Layer 9 of a small transformer language model trained on English Wikipedia (12 layers, counted from 0, width 64).
A neuron's activation on a vector x is GELU(gate . x) times (in . x), where the dot is the dot product.

Input weights of the MLP neurons that the questions are about. A number n stands for (n - 500) times 0.002.
n0 gate: 540 406 770 499 553 405 837 482 675 576 491 471 349 458 537 308 471 609 487 403 572 302 185 444 646 667 441 306 684 530 666 718 717 444 357 703 719 427 463 553 499 771 431 744 673 548 441 565 515 490 553 388 503 580 453 423 391 353 468 423 327 535 557 625
n5 gate: 390 573 648 604 524 363 467 572 235 429 479 483 430 748 462 402 730 520 599 366 493 543 482 528 310 501 657 440 698 489 469 398 412 843 720 428 437 730 378 605 435 593 375 333 615 651 546 384 460 295 519 502 493 782 475 350 445 540 496 601 372 557 363 624
n21 gate: 532 554 453 507 409 433 810 414 427 286 406 394 697 401 554 578 317 407 228 412 548 594 241 637 375 401 447 561 369 331 572 273 422 362 680 460 590 350 537 515 770 575 334 148 617 392 630 593 389 634 644 452 342 217 458 535 495 614 703 420 411 576 419 492
n33 gate: 600 472 481 475 471 545 529 496 668 711 470 596 660 377 575 259 310 573 471 540 335 491 262 846 405 409 552 682 734 503 706 355 531 688 405 473 551 191 191 418 312 469 465 467 432 562 341 379 670 410 639 273 479 621 511 686 166 546 639 632 595 513 474 355
n35 gate: 591 716 391 585 514 593 331 445 702 632 411 446 597 499 452 381 606 332 434 269 237 335 409 372 369 490 470 469 424 533 655 580 319 527 249 265 489 578 366 521 723 458 716 324 592 398 544 456 536 562 598 722 334 710 568 545 475 578 712 615 626 627 782 465
n49 gate: 263 838 518 465 469 411 557 548 665 441 542 539 533 410 358 424 700 461 557 451 335 517 568 628 559 400 450 380 301 492 603 622 431 526 688 835 588 444 504 519 553 632 424 509 549 322 430 372 598 530 235 499 289 380 495 462 442 287 663 563 523 653 512 532
n54 gate: 295 622 564 438 612 303 743 780 443 773 625 553 479 462 407 293 567 604 87 679 656 653 457 544 592 485 389 384 532 133 425 286 275 621 528 343 784 439 693 403 500 648 440 428 400 401 519 601 542 538 411 676 618 380 486 392 425 469 477 414 540 663 237 516
n63 gate: 305 455 430 646 585 875 489 505 558 713 411 401 461 470 655 496 651 483 570 479 718 476 494 649 561 181 542 483 550 401 464 187 447 683 551 392 735 428 637 611 480 183 535 501 450 708 633 483 568 404 576 512 478 588 447 510 331 515 862 621 416 706 558 282
n81 gate: 495 517 402 602 389 385 624 233 386 506 550 577 468 654 433 427 671 464 691 548 756 579 461 617 445 614 628 648 407 500 500 627 314 546 453 400 541 323 601 276 490 376 273 500 701 426 523 510 635 514 817 571 671 228 564 685 620 547 407 556 486 425 829 489
n90 gate: 257 631 581 313 789 325 579 683 303 194 530 646 382 337 885 503 507 476 376 523 494 513 518 418 335 651 387 514 482 579 457 571 616 727 509 378 402 602 525 481 432 623 616 512 394 451 553 630 497 611 300 530 603 665 223 588 675 606 287 452 638 577 430 580
n103 gate: 382 718 454 413 418 377 708 374 360 318 629 850 549 393 646 729 627 691 517 639 387 416 564 706 491 577 396 602 423 485 559 352 650 499 584 266 454 452 596 574 428 629 372 412 442 565 552 633 455 747 556 714 591 496 264 424 523 465 434 713 560 645 308 440
n111 gate: 505 449 592 624 274 518 619 483 489 779 412 549 789 369 606 300 496 537 515 515 242 269 300 497 668 243 372 561 481 590 429 559 751 476 539 478 393 452 750 427 466 627 597 168 688 443 545 379 551 409 699 598 362 420 529 562 726 612 496 634 532 414 515 468
n129 gate: 299 504 627 538 635 539 781 459 459 362 448 475 610 452 390 259 551 456 696 433 600 391 725 330 694 763 364 567 655 493 425 384 616 592 428 443 415 363 642 417 407 223 438 476 501 331 506 303 245 198 798 532 489 431 702 473 362 368 582 484 590 380 465 379
n138 gate: 273 571 167 697 446 555 450 351 363 703 352 563 307 474 534 494 502 195 582 743 652 591 320 581 521 251 824 796 628 549 358 559 610 513 430 619 384 386 496 468 386 443 366 321 658 583 652 263 506 615 648 363 480 481 368 644 457 882 680 370 454 636 585 658
n152 gate: 498 463 747 605 443 507 371 651 572 720 400 554 495 526 549 437 197 293 893 343 697 332 455 512 606 668 487 453 705 493 526 602 479 445 441 506 351 550 510 514 321 598 583 249 518 637 614 283 593 461 559 640 180 589 292 679 542 310 430 507 375 464 738 624
n155 gate: 359 498 621 402 514 558 325 595 560 434 557 430 374 456 417 261 634 453 475 640 542 455 392 448 418 667 234 422 533 404 618 596 528 608 443 480 517 314 384 701 373 652 392 406 402 321 404 478 451 613 478 492 463 476 364 523 453 439 343 385 579 601 639 458
n181 gate: 601 521 281 555 730 391 497 381 541 542 569 530 668 468 147 551 435 312 504 274 739 447 445 753 371 388 672 546 481 370 646 608 460 605 613 735 559 297 552 370 427 527 568 542 505 595 530 531 567 448 517 487 350 335 551 355 455 705 372 504 429 485 405 227
n0 in: 549 416 473 231 464 461 409 436 622 616 619 678 282 317 489 457 413 669 848 580 503 317 402 440 593 502 340 499 577 603 684 343 576 484 479 521 459 473 313 581 554 576 632 456 719 511 770 250 546 651 680 367 781 545 597 717 539 477 453 817 357 275 643 595
n5 in: 517 336 438 474 648 584 655 348 758 478 100 542 405 546 450 439 756 471 667 465 773 479 501 383 460 462 481 623 714 370 467 587 382 505 435 660 292 504 564 432 406 528 420 562 939 537 543 659 390 548 625 561 307 463 387 737 494 678 635 500 313 496 452 706
n21 in: 753 340 824 457 467 377 493 413 409 689 443 622 694 607 522 550 360 297 513 640 434 314 353 713 599 571 540 430 430 589 151 225 708 337 171 548 822 774 543 570 673 637 325 414 480 481 391 408 520 447 663 638 619 416 319 584 726 598 406 500 407 475 517 398
n33 in: 517 739 495 285 746 329 267 549 478 222 473 403 248 644 565 413 425 402 707 410 611 377 559 448 746 424 631 248 468 525 389 349 704 795 377 515 340 727 984 585 586 536 419 508 616 626 761 612 318 435 259 504 386 591 866 538 733 452 613 492 408 636 474 322
n35 in: 510 525 173 377 304 517 520 373 407 482 588 611 702 561 624 293 583 453 546 618 406 523 617 609 453 367 645 431 672 497 372 695 556 705 524 752 605 347 517 735 349 546 260 249 484 508 474 727 369 635 485 557 512 729 283 531 415 620 553 571 465 372 660 350
n49 in: 491 520 351 444 383 559 838 756 349 548 536 334 605 799 671 598 494 428 605 416 502 483 610 477 447 455 393 366 697 407 593 698 368 704 451 520 438 518 549 364 514 699 576 541 491 427 370 934 756 505 733 579 548 573 575 320 477 436 684 453 430 486 415 463
n54 in: 570 484 243 361 467 363 315 570 791 486 849 640 595 763 399 308 469 616 489 734 342 576 530 347 335 715 256 488 364 537 359 449 588 646 281 500 860 721 611 717 465 524 913 485 763 575 483 578 529 651 543 491 417 571 501 487 352 453 326 533 429 459 541 608
n63 in: 602 571 567 672 603 299 472 538 399 461 409 579 214 620 660 497 248 721 532 522 435 538 606 272 473 634 270 446 626 398 546 362 425 532 398 567 477 670 210 147 362 404 526 604 514 791 658 519 444 391 729 709 660 349 612 556 646 643 258 416 145 789 303 334
n81 in: 618 517 202 366 740 650 501 425 554 719 630 623 447 518 445 643 509 371 629 485 310 509 534 377 285 532 688 518 315 650 461 743 639 374 394 137 517 611 768 414 294 707 639 472 722 552 684 584 518 282 717 633 413 620 432 559 516 556 561 507 544 642 459 424
n90 in: 402 592 596 631 485 600 545 559 986 770 463 700 397 166 383 496 167 397 485 628 440 620 379 519 293 798 512 789 533 555 684 795 252 283 301 491 490 573 389 532 339 287 562 433 389 604 572 371 678 724 668 524 520 407 753 485 273 436 598 413 433 498 535 412
n103 in: 641 546 482 257 720 681 693 510 474 454 483 563 485 474 577 538 539 113 146 768 420 353 539 455 238 445 452 711 766 403 482 684 510 811 533 741 460 643 612 608 600 675 328 440 344 667 303 297 498 684 482 440 545 739 417 465 511 446 646 562 654 436 609 645
n111 in: 434 489 637 620 306 481 733 394 433 392 476 214 360 537 358 532 324 775 521 468 617 506 632 465 502 476 434 413 430 403 421 480 484 273 413 489 608 458 696 567 611 704 583 795 380 590 739 469 428 628 637 363 594 599 648 746 689 662 336 762 753 435 555 534
n129 in: 405 566 622 437 455 396 432 433 444 252 781 440 446 556 174 122 673 474 678 582 260 436 713 566 656 655 582 447 582 701 383 393 554 428 524 407 656 460 297 472 624 535 543 229 280 511 462 600 456 372 590 571 329 497 214 543 578 239 406 238 390 614 495 460
n138 in: 472 561 298 375 548 576 409 284 481 452 301 468 518 568 621 431 409 609 606 719 711 703 477 430 667 480 544 144 580 496 501 687 241 689 734 644 188 581 897 320 502 555 96 471 621 638 489 254 480 681 603 593 541 296 298 536 852 554 639 713 285 738 524 690
n152 in: 632 453 430 613 486 510 546 441 572 741 522 227 380 542 352 488 194 457 475 618 443 454 550 264 733 357 384 545 532 884 500 637 512 468 533 821 653 255 575 728 406 298 477 465 369 552 450 425 587 462 321 298 406 208 689 359 617 718 643 483 385 533 414 451
n155 in: 687 714 482 517 405 459 599 401 504 509 561 626 341 544 522 450 550 538 364 611 369 438 367 589 544 462 490 571 477 361 790 620 397 577 521 462 374 230 387 501 447 509 553 614 538 440 323 477 682 397 374 360 517 540 531 482 561 334 385 499 394 549 494 496
n181 in: 266 540 420 471 295 444 557 501 378 493 331 573 502 383 563 546 246 570 584 753 519 310 457 554 391 573 460 538 447 509 545 498 621 421 559 540 579 567 541 260 639 536 474 699 504 508 568 539 529 667 630 585 415 326 497 359 504 445 196 547 667 707 802 441

Each question shows a token from some text and the vector x that enters the MLP there. A number n stands for (n - 500) times 0.016.

" No": 487 424 494 537 444 458 452 366 520 435 342 500 571 554 568 381 556 616 633 423 412 522 618 670 504 644 416 554 529 692 438 577 436 534 450 546 515 432 675 462 507 569 596 541 428 289 477 632 512 318 487 552 573 559 664 334 422 574 534 445 318 517 627 370
The two highest activations, in order: n129, n35

"as": 575 462 580 427 382 645 565 444 526 487 623 389 540 499 522 532 549 521 376 290 276 623 573 660 459 388 511 444 322 527 359 626 487 578 560 589 450 518 552 610 588 446 527 446 563 383 523 577 542 508 533 604 533 670 526 329 483 459 674 450 304 614 466 429
Which neuron fires most, and how strongly? n49, at about 34

" F": 478 427 541 325 427 432 516 340 644 505 570 732 516 554 687 477 530 443 514 378 311 601 679 514 461 519 403 580 421 512 445 574 490 496 409 776 300 565 606 590 381 534 519 516 441 516 507 527 563 509 513 517 601 571 591 488 451 630 485 393 330 629 479 396
Which neuron fires most, and how strongly? n90, at about 16

"s": 583 440 656 445 497 475 490 465 538 450 406 506 565 579 369 475 404 511 332 349 432 665 442 538 371 524 476 684 562 266 408 425 655 398 436 552 527 287 530 501 399 533 579 459 598 385 526 588 407 715 411 554 554 521 635 497 549 481 552 424 350 672 574 466
Which of these neurons fires most? n21

" him": 465 537 615 452 327 490 450 563 562 589 440 517 575 593 559 301 406 488 322 403 541 577 382 472 405 517 555 610 520 401 397 520 450 564 485 629 628 244 475 445 336 532 539 386 499 353 497 638 461 593 421 356 501 511 623 435 555 397 593 359 302 574 580 481
Which of these neurons fires most? n155

"ti": 543 642 679 506 485 361 318 405 616 480 688 630 443 561 321 661 419 433 507 552 621 674 458 590 615 473 418 544 665 517 469 450 509 468 543 479 366 405 468 481 555 310 513 711 521 403 563 362 552 446 504 438 397 496 600 491 445 434 487 353 342 501 495 541
Which of these neurons fires most? n152

"ic": 409 594 590 540 510 506 457 462 534 547 485 376 507 618 561 586 395 429 463 529 401 724 619 424 501 485 530 462 459 217 457 408 471 356 515 578 514 300 571 594 429 586 621 600 401 562 440 474 442 389 529 621 606 623 369 473 550 475 433 460 274 654 628 451
Which neuron fires most, and how strongly? n63, at about 21

"f": 454 515 523 293 524 349 446 328 542 653 525 583 502 396 783 487 590 422 525 479 255 461 594 545 425 563 497 542 442 592 425 525 542 650 452 704 364 541 488 479 395 532 650 520 541 712 493 680 540 583 406 572 593 587 460 458 463 493 415 462 435 596 588 386
Which neuron fires most, and how strongly? n103, at about 27

"ed": 498 411 588 475 221 400 406 285 487 570 443 577 348 536 479 565 400 596 420 319 411 464 674 495 409 279 404 565 420 470 429 472 503 510 486 612 578 325 634 453 349 578 622 347 648 444 521 439 491 595 535 507 534 387 638 470 530 465 535 511 415 482 541 500
Which of these neurons fires most? n111

"==": 458 384 530 573 512 499 433 358 752 459 328 510 515 420 529 536 467 533 455 461 498 543 417 461 454 401 702 559 667 569 367 510 487 484 644 549 247 209 513 582 479 617 510 551 449 397 408 637 533 337 443 627 451 493 660 468 551 462 592 354 461 605 498 479
Which neuron fires most, and how strongly? n138, at about 4.8

"ve": 422 459 656 518 480 456 453 420 535 539 421 493 585 582 501 392 289 360 517 489 502 580 481 557 417 423 446 723 566 327 336 347 637 488 467 524 665 361 581 536 498 572 742 606 552 450 451 481 458 563 339 527 531 468 601 382 554 400 531 405 370 603 526 604
Which three neurons fire most, strongest first? n54, n21, n152

"ge": 416 553 520 542 397 662 454 404 453 603 461 507 554 444 392 397 423 547 529 460 593 618 398 494 469 497 532 438 629 508 542 501 594 613 605 601 468 240 347 407 326 467 563 663 620 251 453 469 376 542 436 546 602 547 453 416 316 554 501 421 403 485 565 436
Which neuron fires most, and how strongly? n155, at about 14

"ri": 374 687 505 381 364 584 413 474 587 372 636 549 448 687 536 435 492 426 689 379 445 471 543 657 560 368 597 560 398 534 553 401 541 579 468 553 506 444 474 407 610 417 464 555 266 352 481 389 476 552 513 488 542 479 561 317 352 487 487 431 339 512 530 547
Which of these neurons fires most? n129

" I": 452 444 410 287 399 435 591 339 588 535 585 476 653 581 474 572 551 557 588 518 350 562 528 484 552 628 541 531 378 485 464 475 601 531 487 647 512 496 557 487 426 467 559 498 472 331 476 722 371 364 523 486 566 572 724 435 482 531 444 406 234 559 589 599
Which of these neurons fires most? n129

"ro": 449 661 500 341 566 592 369 372 528 572 435 585 526 652 683 436 480 435 447 379 467 627 488 582 502 437 602 586 527 553 405 480 391 512 500 483 600 428 616 357 605 385 549 524 488 420 539 554 452 428 620 402 525 627 500 450 460 380 456 333 218 584 585 606
Which three neurons fire most, strongest first? n138, n81, n63

"cu": 497 572 509 317 359 581 441 294 443 502 496 412 620 611 635 729 573 647 427 501 565 527 674 428 500 399 549 472 582 590 411 414 561 624 544 565 520 516 498 379 392 529 486 491 423 362 407 437 422 604 435 431 633 667 395 453 347 422 442 439 519 248 585 518
Which of these neurons fires most? n103

"or": 517 460 626 502 417 502 284 420 387 622 348 503 326 576 450 604 416 441 398 237 568 455 486 534 676 577 533 460 336 575 436 627 517 478 449 645 554 550 459 588 596 579 500 479 619 321 588 502 457 523 543 575 509 362 563 619 470 379 478 499 335 477 569 508
The two highest activations, in order: n152, n0

"end": 512 324 688 379 627 450 400 467 536 449 433 637 514 650 595 556 436 393 441 454 506 567 556 603 340 459 414 566 498 445 523 442 675 378 362 553 580 414 480 522 378 491 538 571 532 491 427 804 410 456 525 586 678 559 624 570 548 454 463 463 402 757 555 488
Which of these neurons fires most? n33

" re": 467 507 495 342 481 418 409 400 455 499 418 429 464 621 515 417 483 448 430 467 414 845 576 551 459 565 589 577 502 631 400 561 507 554 615 619 384 619 542 375 297 441 620 337 525 406 472 689 531 575 413 524 522 504 527 440 363 471 562 407 509 505 648 653
Which of these neurons fires most? n138

" a": 597 482 647 506 462 371 506 383 401 534 357 395 439 587 512 471 555 672 394 479 658 531 508 527 435 483 713 660 581 439 449 559 479 470 593 569 396 410 499 569 318 591 528 487 475 425 514 717 547 362 487 490 529 467 516 410 515 594 650 491 256 514 662 416
Which of these neurons fires most? n5

"on": 424 591 430 429 469 645 546 520 460 521 509 547 640 674 527 563 452 397 402 289 439 586 674 564 596 374 530 424 412 504 383 524 399 589 460 572 587 474 435 465 538 450 423 606 434 354 433 428 440 481 482 658 605 485 660 499 477 575 467 583 216 625 595 442
Which three neurons fire most, strongest first? n49, n63, n35

" ": 533 635 511 418 453 407 396 353 470 450 324 521 583 451 302 516 370 533 432 484 586 463 584 581 387 545 410 619 408 562 429 475 606 587 571 806 434 461 516 347 448 648 563 610 521 517 474 672 519 432 428 519 537 443 688 371 418 442 562 385 579 611 599 465
Which of these neurons fires most? n181

" P": 407 425 500 283 353 478 526 224 547 417 639 500 559 553 589 539 647 412 488 399 428 608 672 529 470 527 423 532 344 444 443 585 521 486 427 667 268 513 650 457 501 402 421 528 447 535 501 465 434 355 546 507 587 594 561 354 473 623 395 512 364 520 462 379
Which of these neurons fires most? n81

" his": 481 535 687 448 435 306 421 557 426 612 453 460 435 594 601 379 428 606 303 534 523 539 440 519 467 483 563 723 538 300 453 466 520 438 524 578 553 323 437 491 352 579 456 411 471 381 397 664 584 480 510 462 488 530 553 416 476 483 609 445 267 534 619 396
Which neuron fires most, and how strongly? n155, at about 20

"la": 444 297 579 567 301 466 524 412 509 545 368 518 439 532 463 354 438 570 504 361 544 513 607 406 592 448 457 583 431 530 351 605 526 432 579 550 514 717 676 526 620 473 550 482 635 502 575 371 513 671 611 301 607 594 488 337 378 454 427 517 348 425 531 533
Which neuron fires most, and how strongly? n111, at about 28

"The": 404 517 586 513 481 235 506 547 414 489 421 508 355 543 615 442 516 575 434 539 539 417 478 602 408 363 643 579 589 413 408 543 535 371 455 637 408 426 489 619 453 521 514 422 477 391 472 751 632 368 511 555 449 530 566 422 513 459 664 509 237 506 592 513
The two highest activations, in order: n5, n49

"an": 557 435 620 507 497 488 418 483 395 428 543 572 347 541 492 508 502 365 606 423 400 411 624 598 571 424 375 409 217 444 400 654 353 443 415 542 545 378 565 567 753 538 551 444 580 323 514 596 571 657 494 476 658 663 568 486 503 392 511 531 438 479 530 449
Which of these neurons fires most? n49

"ni": 422 767 769 439 496 364 385 381 602 422 587 467 400 574 435 550 551 409 466 334 541 643 470 536 589 360 520 490 430 504 463 422 543 551 498 591 470 536 509 479 452 529 533 550 516 563 554 461 560 511 554 447 700 618 672 643 449 316 581 518 411 374 364 521
Which of these neurons fires most? n0

" Ma": 590 432 404 314 279 487 477 355 610 423 411 438 507 530 576 385 618 577 506 352 384 511 510 441 612 509 381 514 449 582 442 476 485 506 410 757 382 570 611 466 631 495 482 550 509 334 441 533 549 403 597 445 438 677 447 417 404 504 488 441 291 364 577 614
Which three neurons fire most, strongest first? n0, n35, n49

"-": 586 626 538 338 463 545 361 214 551 504 470 559 552 476 460 616 491 496 390 552 623 557 504 488 398 534 524 616 384 505 266 568 519 564 529 586 384 512 595 434 429 555 553 617 697 507 562 695 499 513 565 574 527 464 605 578 453 452 502 519 460 482 796 628
Which neuron fires most, and how strongly? n81, at about 51

"in": 543 511 559 497 336 639 485 374 519 590 511 459 543 598 512 409 474 397 415 322 424 536 756 590 635 433 409 328 352 495 493 544 437 365 558 609 510 581 653 475 572 467 481 563 407 415 539 402 439 573 501 444 631 714 550 441 488 535 487 457 284 557 525 380
Which of these neurons fires most? n35

" own": 500 461 642 416 463 421 374 467 536 527 522 551 419 707 535 535 460 595 367 560 589 516 496 520 341 461 464 664 485 342 492 372 466 534 475 461 496 388 480 438 413 598 497 416 480 545 514 680 537 474 460 680 641 447 578 376 442 419 645 594 250 553 631 325
Which of these neurons fires most? n63

" later": 436 389 501 445 455 452 387 612 505 460 424 534 533 625 668 513 288 462 534 598 470 602 302 615 386 504 575 498 592 367 573 557 665 581 473 579 404 317 424 446 424 562 631 548 463 383 373 663 514 562 275 557 536 506 674 413 587 466 530 399 393 479 595 581
Which neuron fires most, and how strongly? n155, at about 15

"za": 446 472 571 360 430 462 521 376 623 431 606 443 400 517 302 697 493 511 367 423 502 553 458 524 420 455 285 618 481 529 404 501 535 439 544 557 600 379 480 606 484 531 586 495 634 440 453 678 411 481 521 550 622 541 462 463 484 429 544 479 151 485 478 575
Which of these neurons fires most? n0

"ur": 512 605 758 559 363 613 366 473 535 720 356 298 533 584 482 520 432 394 542 521 411 482 569 653 438 616 472 426 253 517 370 538 534 478 548 514 576 492 463 386 548 535 446 481 566 397 430 546 450 675 424 626 567 595 580 436 538 446 478 408 659 375 507 328
Which of these neurons fires most? n111

"tion": 370 460 601 519 323 471 358 511 571 338 580 474 451 601 490 626 397 430 419 454 516 684 490 570 382 359 475 494 533 245 424 449 465 403 538 623 592 385 546 608 472 419 533 536 607 474 535 658 519 521 444 604 641 487 561 381 554 303 637 536 330 610 536 536
Which three neurons fire most, strongest first? n49, n54, n63

" Black": 503 531 381 416 337 554 378 530 565 521 528 538 391 571 578 424 551 473 413 479 457 556 594 634 476 406 346 490 425 430 389 483 345 475 491 520 409 397 580 590 497 446 519 502 495 420 565 675 617 331 461 545 558 550 657 364 438 515 598 444 162 525 594 503
Which three neurons fire most, strongest first? n49, n54, n35

"I": 469 478 445 407 513 526 557 363 562 636 502 522 608 581 465 491 558 615 650 564 280 573 504 542 519 621 573 665 224 557 574 430 527 522 482 681 486 578 554 440 445 512 557 460 466 361 523 738 474 348 555 539 500 638 558 350 570 592 523 470 315 458 510 593
Which of these neurons fires most? n81

"é": 485 511 523 604 497 553 405 401 702 454 621 441 406 627 439 669 494 356 471 509 367 567 564 551 589 408 511 491 488 520 371 618 525 376 470 652 541 326 620 647 469 398 635 480 470 543 598 534 479 369 642 475 506 555 534 457 481 479 474 396 195 513 486 528
The two highest activations, in order: n152, n63

"cul": 415 526 669 484 334 427 304 491 568 621 671 539 341 582 621 601 425 368 542 437 495 615 549 576 469 576 625 555 571 296 462 431 555 451 622 713 560 444 503 491 557 481 602 536 434 516 418 459 449 657 496 524 701 505 504 339 358 515 648 468 479 521 488 567
Which neuron fires most, and how strongly? n54, at about 1.5